Layer 5 of a small transformer language model trained on English Wikipedia (16 layers, counted from 0, width 64).
In attention head 1, each number of a token's query is one row of weights dot the token's vector x. The head spreads its attention over the tokens so far by the softmax of query dot key.

Query weights of the head. A number n stands for (n - 500) times 0.0016.
q0: 552 398 344 493 513 602 567 333 404 519 516 507 428 473 575 543 574 439 518 466 310 389 412 519 560 637 609 571 440 424 426 452 446 536 516 473 466 576 532 450 563 438 431 602 491 422 436 552 476 607 544 553 555 600 499 363 606 575 571 280 510 447 622 359
q1: 426 470 420 480 447 490 542 550 520 467 415 563 518 550 515 557 509 622 485 506 531 523 478 490 505 565 439 432 499 497 437 405 546 570 491 553 480 584 621 495 510 575 485 488 513 551 480 454 545 485 568 577 509 438 541 525 595 500 521 495 441 550 398 406
q2: 524 516 588 631 384 457 478 556 601 496 439 441 540 491 517 490 427 394 501 542 588 516 441 461 460 395 460 502 629 553 559 599 441 395 486 534 494 330 400 506 439 490 506 488 536 498 557 450 488 475 566 558 568 444 494 612 495 412 502 655 616 508 500 663
q3: 620 423 382 596 477 587 392 289 415 516 477 439 622 439 479 616 547 275 494 445 364 467 466 492 401 478 563 699 458 427 578 520 439 381 633 427 382 516 271 568 478 395 402 439 526 413 681 622 478 538 586 532 545 467 513 230 341 594 466 337 740 447 723 550
q4: 470 564 466 357 546 570 592 424 564 606 747 421 313 493 467 421 538 553 453 352 414 465 547 545 555 504 575 533 480 385 585 429 623 643 594 494 460 609 582 426 561 410 335 625 496 542 508 521 679 493 380 456 493 618 418 447 807 504 474 354 541 510 419 386
q5: 533 542 593 431 445 399 452 707 591 518 627 518 381 500 494 391 484 562 490 584 731 466 481 487 513 405 419 543 681 566 347 454 499 519 352 570 742 404 462 433 595 599 483 661 345 610 512 365 431 413 431 518 675 409 556 717 718 482 530 642 409 506 355 486
q6: 301 418 506 504 441 634 329 247 609 414 601 440 556 274 407 799 473 459 479 317 568 426 362 702 577 644 570 459 427 598 521 240 454 239 594 401 507 484 412 607 422 437 339 364 615 488 361 494 539 572 411 477 594 539 451 313 478 509 516 527 328 415 521 444
q7: 261 380 565 286 639 453 553 244 642 541 769 651 278 518 493 641 559 462 344 505 629 576 511 285 741 329 527 462 521 571 498 271 391 419 443 483 688 709 527 555 804 433 600 566 438 654 466 415 466 220 195 305 790 559 497 379 507 612 360 653 660 540 527 519
q8: 621 345 510 219 635 456 494 355 587 599 607 529 204 637 448 513 616 405 530 558 374 492 396 307 553 543 616 516 478 435 574 320 453 515 589 406 459 654 596 516 628 429 618 595 504 358 549 509 627 441 564 383 581 703 586 439 500 613 526 250 716 349 448 510
q9: 471 701 595 426 490 403 596 781 392 595 688 468 219 694 378 186 544 531 514 462 373 369 452 438 524 543 431 401 571 342 359 685 770 863 568 591 470 599 412 583 366 519 476 680 510 466 666 457 496 439 630 380 518 567 523 611 798 657 553 378 422 464 266 471
q10: 486 440 475 482 434 349 552 245 504 396 500 715 629 607 276 640 548 516 579 469 683 519 354 419 653 777 510 579 452 517 510 244 614 219 532 607 480 492 594 575 677 514 442 242 505 452 370 442 538 447 484 606 555 583 654 552 247 466 299 775 581 537 421 673
q11: 557 383 517 496 401 672 275 452 490 661 412 388 477 549 333 559 392 322 136 566 625 411 616 374 560 397 529 410 392 535 400 645 631 513 285 473 598 581 176 380 510 536 271 278 649 502 776 603 315 431 606 357 750 699 612 237 158 511 372 403 556 371 604 530
q12: 356 381 270 581 335 545 391 138 405 275 414 379 785 258 468 666 563 444 639 489 530 376 562 380 516 838 499 644 251 821 520 387 375 283 737 504 415 584 350 598 427 497 467 675 877 280 403 275 557 408 546 687 416 768 444 443 353 456 613 354 488 152 776 573
q13: 405 522 420 462 585 310 344 267 459 568 387 474 210 372 301 469 674 453 460 452 274 654 825 295 353 314 784 430 513 661 627 353 324 585 690 324 486 758 469 524 238 341 642 583 595 339 451 533 634 433 635 533 370 654 536 620 410 568 417 311 474 439 424 448
q14: 375 367 539 543 616 464 499 472 520 304 379 640 772 371 622 732 277 524 858 543 659 727 317 630 495 201 539 503 591 788 509 376 486 405 413 608 557 278 611 315 602 354 552 486 225 426 491 433 528 322 741 622 241 277 745 375 318 491 478 391 370 450 445 670
q15: 556 536 611 702 286 881 317 533 385 178 436 515 526 327 523 526 351 532 473 683 579 544 366 605 498 632 558 382 424 691 537 605 476 324 519 631 621 533 564 401 305 639 286 528 561 646 275 474 566 406 367 412 576 576 488 502 74 228 652 331 485 284 418 411
q16: 390 530 715 468 361 390 393 376 550 542 445 326 563 494 636 565 535 620 531 287 428 476 201 719 645 521 803 361 375 443 394 377 577 330 446 564 485 740 401 689 417 531 667 461 408 512 459 433 616 371 394 546 549 564 176 295 540 739 742 613 872 577 507 705
q17: 856 298 474 458 540 450 665 563 428 508 501 379 673 504 660 652 667 518 722 636 637 442 478 489 395 139 433 504 710 423 616 460 507 393 459 601 667 349 467 551 710 577 460 440 395 262 633 370 768 641 603 637 185 355 670 400 589 522 255 416 543 512 605 501
q18: 408 381 384 422 461 690 563 662 516 466 389 441 496 361 738 676 329 510 475 577 528 503 342 687 332 559 557 543 382 536 637 650 591 557 491 531 581 721 449 306 690 578 396 328 576 392 702 571 486 653 606 498 489 304 391 566 516 244 417 381 375 561 516 151
q19: 715 373 474 535 727 554 406 591 741 474 479 523 456 381 479 608 451 559 416 768 676 594 619 435 546 592 477 514 625 471 397 256 434 554 875 506 604 710 431 553 526 289 468 465 233 259 596 616 491 541 537 272 385 486 672 414 168 478 740 337 415 720 578 270
q20: 388 212 343 17 556 420 538 441 549 586 307 327 533 548 312 665 390 289 430 593 432 430 463 537 594 218 486 502 572 400 652 436 338 304 581 446 487 460 519 453 704 452 300 83 620 244 683 668 418 697 719 418 504 790 522 446 354 570 305 391 447 263 583 678
q21: 382 481 466 505 506 459 593 525 635 505 630 625 595 540 761 647 399 769 633 638 504 638 454 484 378 511 415 450 437 467 550 523 539 532 548 517 572 787 489 406 269 463 621 442 709 553 545 405 547 376 483 528 325 731 345 336 567 400 488 366 509 467 409 395
q22: 488 385 500 543 565 457 458 450 423 546 754 319 230 691 358 552 481 344 341 358 227 514 635 565 454 332 475 907 692 383 795 653 606 548 673 474 487 444 340 522 450 377 628 480 448 385 651 767 666 451 425 442 467 572 405 517 785 568 791 482 528 525 289 525
q23: 562 490 592 522 498 332 632 123 407 542 371 411 582 606 273 480 440 382 542 684 510 317 566 710 570 508 713 702 583 632 557 331 593 241 502 642 592 565 348 639 621 396 462 356 445 475 531 429 433 732 556 570 690 550 390 659 514 689 527 592 501 562 537 290
q24: 673 674 537 367 574 684 641 775 492 250 296 535 457 302 500 285 650 612 592 753 564 509 558 714 518 511 465 404 326 418 475 779 354 516 550 577 464 575 658 552 709 599 678 683 471 667 446 376 506 624 414 454 638 385 613 475 419 542 430 423 549 623 592 666
q25: 503 467 547 544 625 679 652 581 601 604 454 489 428 293 470 371 640 338 367 443 396 402 684 719 691 511 535 492 581 296 186 600 380 601 321 685 506 456 510 464 635 518 310 602 433 631 533 527 413 585 772 545 570 515 452 442 541 646 403 536 455 462 775 557
q26: 681 374 465 251 709 686 429 257 305 510 365 332 372 620 397 702 555 247 464 279 254 251 451 617 567 403 742 562 341 426 561 505 717 460 491 367 480 507 819 623 532 383 550 357 481 370 370 499 528 736 420 199 361 458 328 338 577 518 398 553 452 495 748 727
q27: 598 799 817 515 319 636 370 411 487 550 677 490 347 775 366 474 438 665 570 216 633 393 701 511 847 679 586 525 682 372 525 371 577 621 416 478 647 356 632 692 623 541 640 452 415 585 541 317 402 457 388 356 932 567 338 557 326 564 549 382 460 411 371 548
q28: 424 498 450 479 419 587 479 401 624 457 356 716 635 412 519 606 401 569 495 466 391 254 511 406 588 379 328 465 517 223 571 552 692 363 656 321 510 233 342 380 248 545 518 343 421 635 353 671 310 411 444 250 488 551 496 357 309 555 523 399 546 624 704 289
q29: 469 819 554 547 542 439 475 665 602 497 458 488 179 475 481 339 709 700 371 461 349 400 512 287 330 549 425 332 575 693 656 364 597 613 617 437 644 588 504 797 433 434 382 761 385 532 261 466 503 333 668 334 685 469 492 825 375 534 552 408 281 405 572 433
q30: 466 540 398 286 290 476 656 357 449 587 458 578 598 500 478 608 440 524 898 492 450 442 243 311 486 683 365 406 433 516 312 244 289 499 435 513 581 787 364 521 621 455 550 486 607 634 754 447 835 439 698 418 494 501 358 569 515 467 758 474 664 480 349 448
q31: 834 597 584 521 608 459 516 763 504 727 658 485 216 848 378 319 541 676 478 522 655 568 582 498 449 285 524 650 587 474 337 583 421 778 569 503 597 479 552 430 601 580 780 473 318 469 855 443 666 743 363 469 409 467 331 677 854 328 495 580 440 565 122 447

Each question shows a short text with each token's key, already scaled and adjusted for position as the last token sees it. A number n stands for (n - 500) times 0.0025.

Then comes the last token's vector x. A number n stands for (n - 500) times 0.009.

0 ",": 408 656 562 590 659 384 586 612 736 576 372 580 537 645 385 324 574 726 364 554 893 196 164 400 470 380 420 562 598 222 301 493
1 " Moore": 149 587 530 725 667 521 556 646 683 722 323 643 494 620 333 418 646 688 410 516 735 204 192 419 415 348 224 674 618 215 424 535
2 " The": 339 475 440 594 677 505 543 534 708 691 344 565 450 627 255 295 390 578 447 485 738 285 332 227 484 427 378 603 535 368 398 575
3 "ological": 506 234 433 627 680 540 591 691 664 558 319 489 444 604 267 312 532 739 447 465 657 168 229 324 472 419 372 532 509 385 317 518
4 " College": 686 372 366 510 601 646 455 629 654 687 340 436 467 630 335 438 523 737 330 413 763 133 280 406 455 402 342 460 608 317 305 604
5 " and": 610 601 420 455 653 552 400 679 600 576 460 546 440 675 381 187 475 713 403 530 816 258 230 390 531 485 306 560 549 379 283 559
6 " the": 520 633 486 427 574 663 482 571 628 696 386 457 443 645 284 225 423 619 423 480 769 298 310 322 512 418 372 610 559 372 325 530
7 " University": 322 655 433 326 493 642 381 669 603 656 352 433 524 652 306 351 550 751 363 419 743 109 273 339 463 377 370 456 563 311 291 580
8 " of": 332 413 609 410 421 576 347 588 622 700 405 489 505 693 268 346 560 703 284 494 768 220 353 357 642 506 386 589 539 339 274 610
x: 525 396 439 379 579 408 415 420 587 451 498 492 383 529 524 521 720 506 421 356 573 451 488 442 482 255 239 456 547 450 475 521 442 547 458 481 510 518 525 529 470 627 462 546 505 560 437 350 552 455 438 644 513 502 579 571 575 626 421 456 376 500 568 443
Which two tokens does the last token look at most, in order? 7 " University", 5 " and"

0 "1": 322 817 567 643 689 462 491 653 550 602 411 475 386 687 285 437 528 730 388 449 737 258 136 441 475 439 454 576 512 286 290 614
1 "3": 175 507 547 627 657 510 463 572 588 630 401 502 344 711 239 397 510 725 458 433 721 259 173 437 536 428 440 547 524 264 361 571
2 ".": 360 311 356 525 676 591 503 590 657 591 270 522 446 734 436 301 515 730 408 444 748 257 187 423 453 335 470 539 464 248 273 511
3 " His": 495 399 444 579 715 510 524 603 683 608 287 495 501 687 189 276 477 713 361 444 771 283 368 435 565 324 447 600 499 259 312 535
4 " installation": 696 338 329 549 615 679 544 585 651 665 356 519 422 621 329 392 574 648 334 488 732 244 330 356 482 402 420 555 565 361 310 566
5 " service": 719 570 324 476 591 579 500 612 632 727 368 512 372 752 344 309 518 663 305 562 759 257 299 411 481 473 343 616 597 365 284 565
6 " was": 551 670 441 406 522 651 428 496 655 633 439 494 533 746 299 307 588 694 389 501 818 275 330 238 406 437 408 470 530 288 398 456
7 " held": 390 612 519 314 530 577 452 607 570 729 318 548 423 800 365 482 555 631 280 516 803 266 321 349 463 450 347 530 666 351 291 436
8 " on": 392 526 560 371 482 580 409 581 572 726 358 514 469 791 429 376 538 614 312 396 745 166 328 193 642 448 461 571 656 381 411 519
x: 518 439 436 346 560 482 474 453 494 448 513 354 429 514 572 447 699 480 534 482 540 599 556 422 407 248 229 529 450 459 521 472 419 452 413 496 546 556 572 560 496 680 438 548 498 472 527 345 585 481 504 536 431 687 558 487 544 462 482 488 505 460 503 445
Which token does the last token look at most, and with what share of its attention? 6 " was", with about 30%

0 "en": 193 810 644 629 660 523 519 587 577 642 487 482 471 565 278 447 593 623 483 479 706 171 192 451 491 390 263 555 571 359 270 659
1 "e": 133 487 610 658 675 554 520 636 471 557 538 454 418 615 300 442 616 673 501 446 707 181 229 455 528 459 279 518 618 408 311 617
2 "tic": 310 292 427 627 673 527 565 599 557 584 413 492 348 577 246 405 517 675 498 539 668 231 219 425 508 429 388 544 534 408 278 537
3 " similar": 521 332 443 685 719 425 637 745 645 579 440 595 373 677 456 293 540 832 411 510 687 261 236 343 470 445 406 476 588 377 394 565
4 "ity": 772 427 336 596 564 499 553 721 646 560 394 476 413 784 319 361 604 712 428 572 740 166 232 321 483 441 404 400 558 340 294 612
5 " than": 606 625 328 412 643 524 523 726 587 628 502 544 392 701 361 331 492 752 259 555 782 106 262 385 551 488 326 532 558 349 368 570
6 " tax": 555 792 363 350 517 690 461 703 602 732 334 529 408 620 458 408 724 652 429 523 779 208 306 387 483 333 364 436 463 387 274 697
7 "a": 157 545 434 303 494 555 422 737 477 596 424 529 481 703 339 370 649 616 389 573 651 267 329 376 532 416 358 544 526 336 213 623
8 " that": 387 433 594 426 530 675 339 635 656 697 463 582 537 751 419 286 451 689 443 533 777 208 273 265 497 483 349 514 636 290 420 566
x: 424 375 310 360 515 359 527 459 490 582 654 386 478 455 453 573 567 411 540 439 432 436 448 487 459 242 278 508 413 552 554 497 485 463 472 449 573 602 615 458 454 552 476 420 514 515 499 373 537 521 481 470 498 733 529 528 460 542 484 440 418 483 513 447
To which token does the last token give the most attention? 3 " similar"

0 "-": 371 632 593 582 589 374 594 582 687 585 337 499 488 735 323 297 491 727 419 530 883 217 159 383 475 375 433 574 430 279 303 502
1 "to": 92 431 594 671 560 518 622 603 545 498 451 434 339 652 286 405 637 553 459 372 799 156 149 389 478 455 314 625 502 276 324 652
2 "ler": 296 194 407 705 670 539 491 620 586 688 424 458 532 656 313 336 615 693 475 450 714 163 163 390 436 409 275 552 523 281 343 553
3 "ance": 580 230 337 642 615 493 518 717 606 630 333 428 371 750 273 337 584 646 341 581 693 175 149 386 480 411 395 524 474 345 230 634
4 " ": 789 378 275 577 683 672 545 603 541 728 416 455 372 659 346 310 529 686 465 535 719 200 140 334 507 343 345 536 532 278 304 614
5 "st": 711 801 420 421 493 603 473 633 632 649 426 515 441 674 450 532 736 615 455 455 723 186 292 343 464 399 300 510 589 364 344 650
6 "ance": 443 815 395 267 568 584 413 715 540 680 377 402 347 756 359 384 663 592 354 574 680 123 149 356 426 390 395 472 482 347 221 647
7 " against": 371 585 490 347 586 610 427 664 591 684 427 489 509 717 343 317 542 658 298 473 788 152 266 337 566 464 320 435 626 397 270 509
8 " organized": 292 468 574 328 510 677 415 635 559 734 400 601 458 697 308 388 572 679 362 553 773 224 286 327 479 428 335 519 683 421 326 432
x: 516 363 404 293 524 349 523 427 510 590 515 402 418 487 539 476 575 428 522 402 584 526 415 449 511 250 222 446 530 517 456 413 437 499 445 522 510 561 601 563 543 478 481 513 546 481 545 417 574 537 479 563 497 501 710 526 430 543 447 511 539 309 498 499
To which token does the last token give the most attention? 0 "-"

0 " in": 451 642 630 585 557 395 621 577 727 673 436 545 540 676 362 402 548 687 338 469 763 128 271 286 572 421 402 420 624 300 376 496
1 "com": 170 367 478 686 608 409 570 642 659 549 451 564 436 676 297 418 534 568 417 504 777 192 143 401 504 457 372 511 533 249 261 566
2 "pati": 395 165 448 682 620 405 561 673 501 545 488 494 391 662 364 372 522 620 419 464 628 268 272 375 522 348 306 504 420 323 323 621
3 "bil": 760 221 413 605 656 461 516 671 579 607 385 553 445 621 417 368 608 749 452 414 636 296 61 365 492 294 331 537 444 338 260 598
4 "ities": 701 413 375 621 595 526 502 673 655 615 373 549 483 741 315 355 558 725 431 624 749 242 278 340 525 365 441 348 606 378 322 624
5 " that": 616 555 431 430 662 611 436 670 712 660 465 578 554 765 414 287 473 708 425 538 802 221 243 267 529 452 361 534 651 280 404 564
6 " prevent": 493 725 347 302 591 721 340 683 649 671 391 443 425 752 410 331 665 721 290 435 775 94 185 364 458 338 298 540 610 299 477 630
7 " ": 237 693 476 258 455 742 504 673 485 715 382 511 403 668 419 322 580 686 435 539 725 207 184 296 498 349 325 523 553 276 367 644
8 "fer": 240 155 663 305 507 606 358 628 597 658 350 441 365 631 488 435 660 529 449 517 746 149 158 373 395 345 265 581 513 292 341 701
x: 509 243 628 339 488 464 563 552 411 575 465 476 429 447 549 605 528 481 561 380 511 593 415 522 490 370 167 395 483 425 519 483 515 588 374 437 492 486 609 461 420 381 477 533 458 588 393 556 484 591 447 564 473 691 561 494 444 532 403 529 623 491 548 489
To which token does the last token give the most attention? 5 " that"

0 "r": 318 772 710 619 691 463 517 639 521 617 442 564 481 597 335 423 590 665 532 464 570 274 218 369 522 385 330 647 683 417 380 603
1 " at": 356 602 559 682 528 471 586 564 763 704 436 471 498 739 384 413 536 710 357 451 747 158 251 259 526 442 361 435 630 317 357 560
2 " Moore": 229 260 403 740 629 573 532 643 669 755 311 601 524 619 368 417 619 674 435 491 712 194 200 386 408 375 225 642 636 228 413 581
3 " The": 430 342 389 562 659 559 535 541 685 716 346 531 450 637 268 290 392 573 439 482 742 273 317 222 493 429 378 588 554 366 399 573
4 "ological": 734 354 365 570 655 591 564 708 660 579 325 465 447 619 279 301 536 736 439 467 660 160 229 322 477 414 370 524 511 384 309 532
5 " College": 722 588 368 432 540 677 434 625 630 713 330 424 469 633 346 438 530 732 339 416 752 124 277 410 451 399 337 464 616 320 308 614
6 " until": 583 600 433 371 628 645 431 639 630 709 436 522 436 818 447 298 505 831 282 521 801 136 192 382 520 491 361 439 624 297 323 467
7 " ": 253 679 474 280 468 752 478 698 496 736 391 550 415 670 399 346 544 689 409 530 692 175 208 331 512 359 369 544 533 256 367 597
8 "1": 195 261 642 401 386 638 361 599 520 643 420 555 400 658 303 387 560 698 352 464 767 258 143 390 504 387 392 612 528 223 345 592
x: 449 440 434 314 492 492 511 644 469 490 548 464 428 420 480 455 623 476 482 354 449 485 398 422 351 184 428 488 434 559 449 394 514 490 465 463 550 455 637 640 509 493 461 487 718 566 416 550 558 443 468 596 477 592 472 589 497 521 486 463 521 432 451 476
To which token does the last token give the most attention? 6 " until"

0 "s": 338 738 609 570 588 465 579 585 671 504 422 555 496 700 268 412 558 671 455 606 758 289 225 360 501 298 416 423 608 367 289 621
1 " produced": 351 600 551 610 650 426 561 619 708 588 429 676 493 713 262 435 563 713 357 528 828 214 289 357 497 437 386 535 679 397 358 485
2 " by": 357 437 452 602 611 495 558 649 667 642 445 624 514 686 318 361 602 712 241 512 883 223 282 423 513 519 358 540 526 404 380 608
3 " single": 464 331 395 638 593 491 645 620 653 675 469 739 390 643 305 371 492 570 350 445 843 205 387 324 463 405 360 619 614 338 563 570
4 " poly": 767 373 224 665 654 606 622 692 546 762 377 666 423 589 331 246 578 532 360 541 659 175 279 329 492 305 316 563 460 340 423 596
5 "mor": 649 825 340 412 575 633 503 623 524 702 363 596 416 565 320 329 573 660 381 373 662 153 261 501 443 283 227 580 420 267 429 639
6 "ph": 263 876 440 402 545 560 447 654 502 549 543 565 348 571 366 428 569 672 503 510 665 229 183 358 435 399 185 451 516 368 360 675
7 "ic": 194 589 565 331 469 644 475 697 546 584 435 539 341 578 251 348 587 668 439 502 708 190 211 449 546 424 353 522 487 368 290 615
8 " site": 259 396 577 325 403 636 442 563 535 787 349 538 417 627 297 377 560 652 384 473 739 239 281 429 473 390 336 537 568 313 373 527
x: 551 408 365 196 488 400 455 534 472 518 526 471 512 488 484 493 561 490 388 423 421 547 433 453 566 288 244 405 508 482 579 393 397 472 490 527 570 521 556 517 443 452 533 499 485 485 511 516 686 513 501 540 488 636 489 480 574 609 481 520 435 334 573 504
Which token does the last token look at most, and with what share of its attention? 2 " by", with about 60%

0 " district": 456 735 637 608 603 412 549 619 760 682 344 529 489 679 312 429 559 694 418 504 746 224 291 389 440 342 348 550 604 288 281 553
1 " in": 394 555 547 657 599 397 593 643 765 700 415 592 510 704 394 428 559 715 331 489 777 109 307 361 557 403 385 478 631 295 382 528
2 " the": 388 465 416 565 662 485 539 562 773 701 397 547 477 688 333 307 447 608 352 489 814 219 365 335 481 396 361 592 608 317 369 544
3 " Chamber": 399 292 354 641 717 588 510 761 678 632 323 545 396 548 366 495 514 608 388 446 724 84 238 333 507 380 370 499 539 382 442 638
4 " of": 745 416 303 469 512 586 506 659 681 711 340 488 545 693 332 355 565 612 297 519 684 212 367 284 614 522 341 684 528 334 267 644
5 " De": 682 713 257 372 585 695 552 642 475 633 426 457 413 544 346 423 482 588 365 431 649 87 227 388 534 522 245 555 585 318 321 616
6 "put": 391 851 383 287 503 676 432 576 541 675 377 443 430 611 395 397 514 558 442 433 624 253 149 274 505 398 272 663 436 341 417 730
7 "ies": 239 626 394 302 479 584 388 627 548 623 396 477 539 675 312 337 579 670 431 509 630 206 200 294 551 418 389 484 547 398 368 650
8 ",": 349 457 585 388 430 689 375 536 618 736 297 465 521 660 462 308 529 649 404 573 865 252 209 376 496 403 396 546 637 273 367 518
x: 467 355 410 379 550 465 558 532 514 536 524 415 431 494 564 577 531 500 432 419 443 465 506 472 402 175 323 471 463 461 541 439 479 488 425 471 545 638 384 403 559 513 527 495 557 483 488 351 493 481 506 559 480 761 539 483 511 517 458 482 419 446 520 460
To which token does the last token give the most attention? 2 " the"

0 "án": 299 821 672 700 665 492 619 550 656 703 257 639 481 593 322 343 646 625 426 423 684 223 107 385 455 358 364 661 514 200 328 607
1 " and": 371 524 558 601 582 365 588 645 675 603 446 528 489 691 378 242 491 748 442 559 817 267 206 381 519 451 370 517 553 374 269 528
2 " was": 376 446 488 612 643 499 467 548 689 569 441 510 575 732 269 314 574 713 400 496 818 249 325 247 403 426 425 441 565 302 392 434
3 " involved": 524 381 343 608 617 438 502 713 682 540 380 519 480 865 333 414 564 715 235 633 819 267 338 458 509 455 431 512 697 324 292 493
4 " with": 598 493 407 482 595 519 489 656 666 617 426 608 549 800 335 348 637 706 226 440 839 220 286 345 538 474 473 527 570 362 326 558
5 " the": 602 530 456 434 588 605 495 561 658 701 408 507 510 700 291 233 486 639 334 472 873 273 365 329 455 396 403 589 541 310 378 555
6 " youth": 537 770 292 397 569 607 439 703 571 617 463 465 445 699 290 336 635 715 350 524 754 227 307 420 465 411 384 524 583 374 372 599
7 " wing": 255 648 423 298 493 635 493 666 584 757 371 498 331 685 406 416 588 648 316 518 755 263 298 403 468 285 305 524 512 362 391 622
8 " of": 368 426 553 408 461 569 420 555 613 673 433 445 477 728 310 369 527 684 264 467 803 267 383 347 622 490 393 536 547 362 396 553
x: 522 410 497 342 574 437 427 412 508 524 485 441 399 494 479 558 670 504 467 404 515 476 478 471 475 216 241 459 498 432 583 453 429 473 409 524 465 538 545 533 505 544 431 570 514 518 516 314 537 499 431 540 486 514 557 609 559 591 480 432 372 499 599 437
To which token does the last token give the most attention? 4 " with"

0 " of": 426 649 600 549 594 441 569 573 720 608 468 517 584 677 279 369 538 690 333 440 773 204 354 302 607 457 417 455 586 327 350 535
1 " Australia": 239 642 599 717 601 473 643 634 704 784 307 692 517 623 325 380 574 619 431 554 721 174 240 298 440 372 409 576 552 292 431 617
2 " to": 372 363 494 599 609 451 613 610 730 652 430 485 558 704 410 277 540 672 345 447 769 221 262 244 594 398 299 525 499 354 204 543
3 " allow": 506 329 369 574 712 487 567 662 689 686 494 693 330 707 492 361 616 643 283 523 732 193 233 287 437 463 319 624 658 439 427 600
4 " the": 598 396 395 485 629 595 543 566 672 686 393 483 485 677 337 253 513 635 379 494 828 280 352 287 473 424 372 608 582 335 410 544
5 " b": 694 708 227 577 625 581 572 761 627 645 379 632 308 704 390 310 564 613 387 545 650 144 173 265 543 321 310 596 631 439 398 590
6 "less": 398 768 411 336 548 577 367 777 587 551 429 493 467 696 470 363 564 718 370 489 646 156 237 395 487 419 363 528 405 380 404 628
7 "ing": 222 581 512 341 519 554 445 696 617 663 365 464 394 761 393 386 610 678 347 506 663 208 180 277 504 390 356 531 511 388 299 610
8 " of": 359 419 545 398 445 580 444 565 580 676 450 459 492 686 340 366 555 665 346 464 761 262 387 306 649 477 419 501 528 380 405 556
x: 512 421 483 330 562 466 443 407 550 519 492 458 419 476 496 543 650 459 471 410 515 481 474 442 465 223 185 467 471 409 575 447 432 465 392 533 431 511 523 540 483 556 445 596 542 536 527 335 515 497 471 509 501 523 552 575 495 570 498 462 385 545 600 445
To which token does the last token give the most attention? 4 " the"

0 " ": 447 772 651 642 732 398 588 520 674 785 432 481 500 680 404 359 584 656 448 519 757 132 192 263 437 307 345 480 565 281 321 626
1 "ance": 165 524 499 768 583 434 622 697 603 662 381 438 389 770 360 398 690 557 353 574 675 93 140 370 418 384 382 460 476 332 228 645
2 "s": 398 172 427 613 570 527 520 647 630 514 438 511 532 744 337 410 594 548 435 569 696 216 225 317 459 268 394 372 545 394 265 657
3 "tor": 704 205 309 655 640 548 490 617 624 736 367 565 439 623 344 375 646 570 427 433 742 132 167 488 462 304 283 642 490 293 374 574
4 ".": 672 513 425 389 628 593 436 599 624 638 348 501 494 747 431 273 520 734 458 429 791 204 184 389 434 312 407 440 529 233 336 526
5 " At": 669 622 294 510 566 539 530 678 561 687 481 529 334 738 381 364 480 770 332 467 691 128 142 371 612 415 363 405 628 323 430 620
6 " each": 538 669 444 436 499 635 520 658 688 686 442 582 402 671 531 340 484 618 370 492 720 285 434 258 503 407 368 537 558 306 434 616
7 " gene": 285 681 444 278 548 703 532 731 506 757 420 591 382 500 364 320 544 698 360 461 691 81 223 366 514 296 274 415 443 382 374 558
8 " tree": 212 360 573 303 407 665 419 620 539 746 339 510 443 604 339 361 603 684 459 513 718 229 316 416 436 347 313 497 551 308 386 532
x: 517 433 391 197 491 347 442 522 453 558 504 476 429 490 510 524 489 467 451 472 454 494 456 504 562 321 194 370 454 521 596 435 457 515 402 465 593 440 490 496 489 450 473 636 523 487 501 526 597 571 551 575 477 552 506 493 529 646 363 550 509 437 608 446
Which two tokens does the last token look at most, in order? 4 ".", 5 " At"

0 "ac": 207 737 681 552 634 463 573 596 505 614 423 335 366 583 278 393 493 648 526 516 596 182 109 432 576 332 337 474 495 358 322 630
1 "án": 118 505 532 769 664 535 605 576 622 706 246 613 438 567 338 361 629 636 454 444 689 202 69 402 431 344 341 650 530 211 356 605
2 ".": 395 358 384 542 718 581 484 606 688 633 323 528 490 704 428 303 495 768 434 406 769 199 163 410 472 316 400 525 494 247 368 529
3 " He": 545 221 381 679 743 548 563 590 595 666 318 523 451 686 395 284 407 749 400 444 583 313 200 344 467 375 325 594 592 217 283 565
4 " was": 616 410 395 519 612 601 464 527 691 616 413 502 558 717 295 304 615 734 394 471 801 253 288 209 382 416 415 480 568 299 401 457
5 " the": 589 530 441 428 587 616 537 544 652 717 396 506 520 646 263 226 443 651 365 448 837 272 348 294 429 394 391 594 581 337 370 562
6 " son": 500 732 333 377 563 649 420 593 536 731 423 546 494 680 300 267 600 785 311 441 734 186 295 410 427 394 230 536 614 312 445 522
7 " of": 409 528 428 401 514 577 397 595 636 614 407 449 547 778 270 294 457 731 269 391 728 264 411 316 613 485 393 529 529 375 431 577
8 " Juan": 215 412 595 207 425 642 420 635 424 650 308 421 504 596 323 324 589 647 353 491 669 195 225 333 507 397 321 552 574 289 416 591
x: 488 376 476 354 516 495 518 603 521 532 483 355 429 486 580 471 680 529 377 422 441 459 459 520 331 464 113 594 518 458 482 492 455 578 491 459 446 484 491 512 597 386 544 623 676 376 506 440 499 379 445 462 435 543 500 513 475 501 386 520 403 431 525 452
Which two tokens does the last token look at most, in order? 5 " the", 7 " of"

0 "s": 338 738 609 570 588 465 579 585 671 504 422 555 496 700 268 412 558 671 455 606 758 289 225 360 501 298 416 423 608 367 289 621
1 " ": 224 616 579 712 749 486 590 531 631 745 425 496 402 689 372 364 548 692 462 542 749 166 165 298 479 331 350 503 568 274 353 605
2 "depend": 304 302 406 699 671 502 570 637 673 706 424 641 313 691 504 447 559 728 251 620 635 214 171 370 463 271 262 461 635 345 391 577
3 "ing": 634 215 357 551 547 529 601 640 615 668 359 521 474 708 380 405 650 735 371 514 660 245 133 295 491 395 340 524 589 376 302 582
4 " on": 576 412 367 557 576 543 483 600 602 667 426 483 496 714 439 390 574 647 401 449 736 226 329 231 667 457 475 495 640 386 401 529
5 " their": 594 505 425 455 634 549 530 632 705 638 338 541 399 763 274 344 516 661 357 529 795 290 446 402 549 386 478 542 603 285 384 485
6 " ": 533 825 369 314 504 734 539 645 505 733 403 505 363 674 397 336 562 675 420 545 738 192 149 315 487 360 363 547 565 289 354 609
7 "tim": 173 532 590 321 551 654 425 660 578 592 416 570 359 686 298 422 583 618 411 459 652 213 227 306 480 370 328 513 396 348 289 548
8 "ing": 272 319 577 383 504 576 397 663 575 681 348 454 365 752 424 416 620 670 360 497 664 207 195 290 506 389 401 518 524 385 285 571
x: 486 349 487 297 550 360 559 449 412 540 421 403 321 408 655 520 591 514 519 518 540 525 421 522 549 250 201 456 479 462 453 518 492 480 417 387 465 520 504 520 477 536 471 573 498 607 577 490 512 507 438 550 453 566 536 537 402 551 495 466 465 502 645 527
Which token does the last token look at most, and with what share of its attention? 4 " on", with about 30%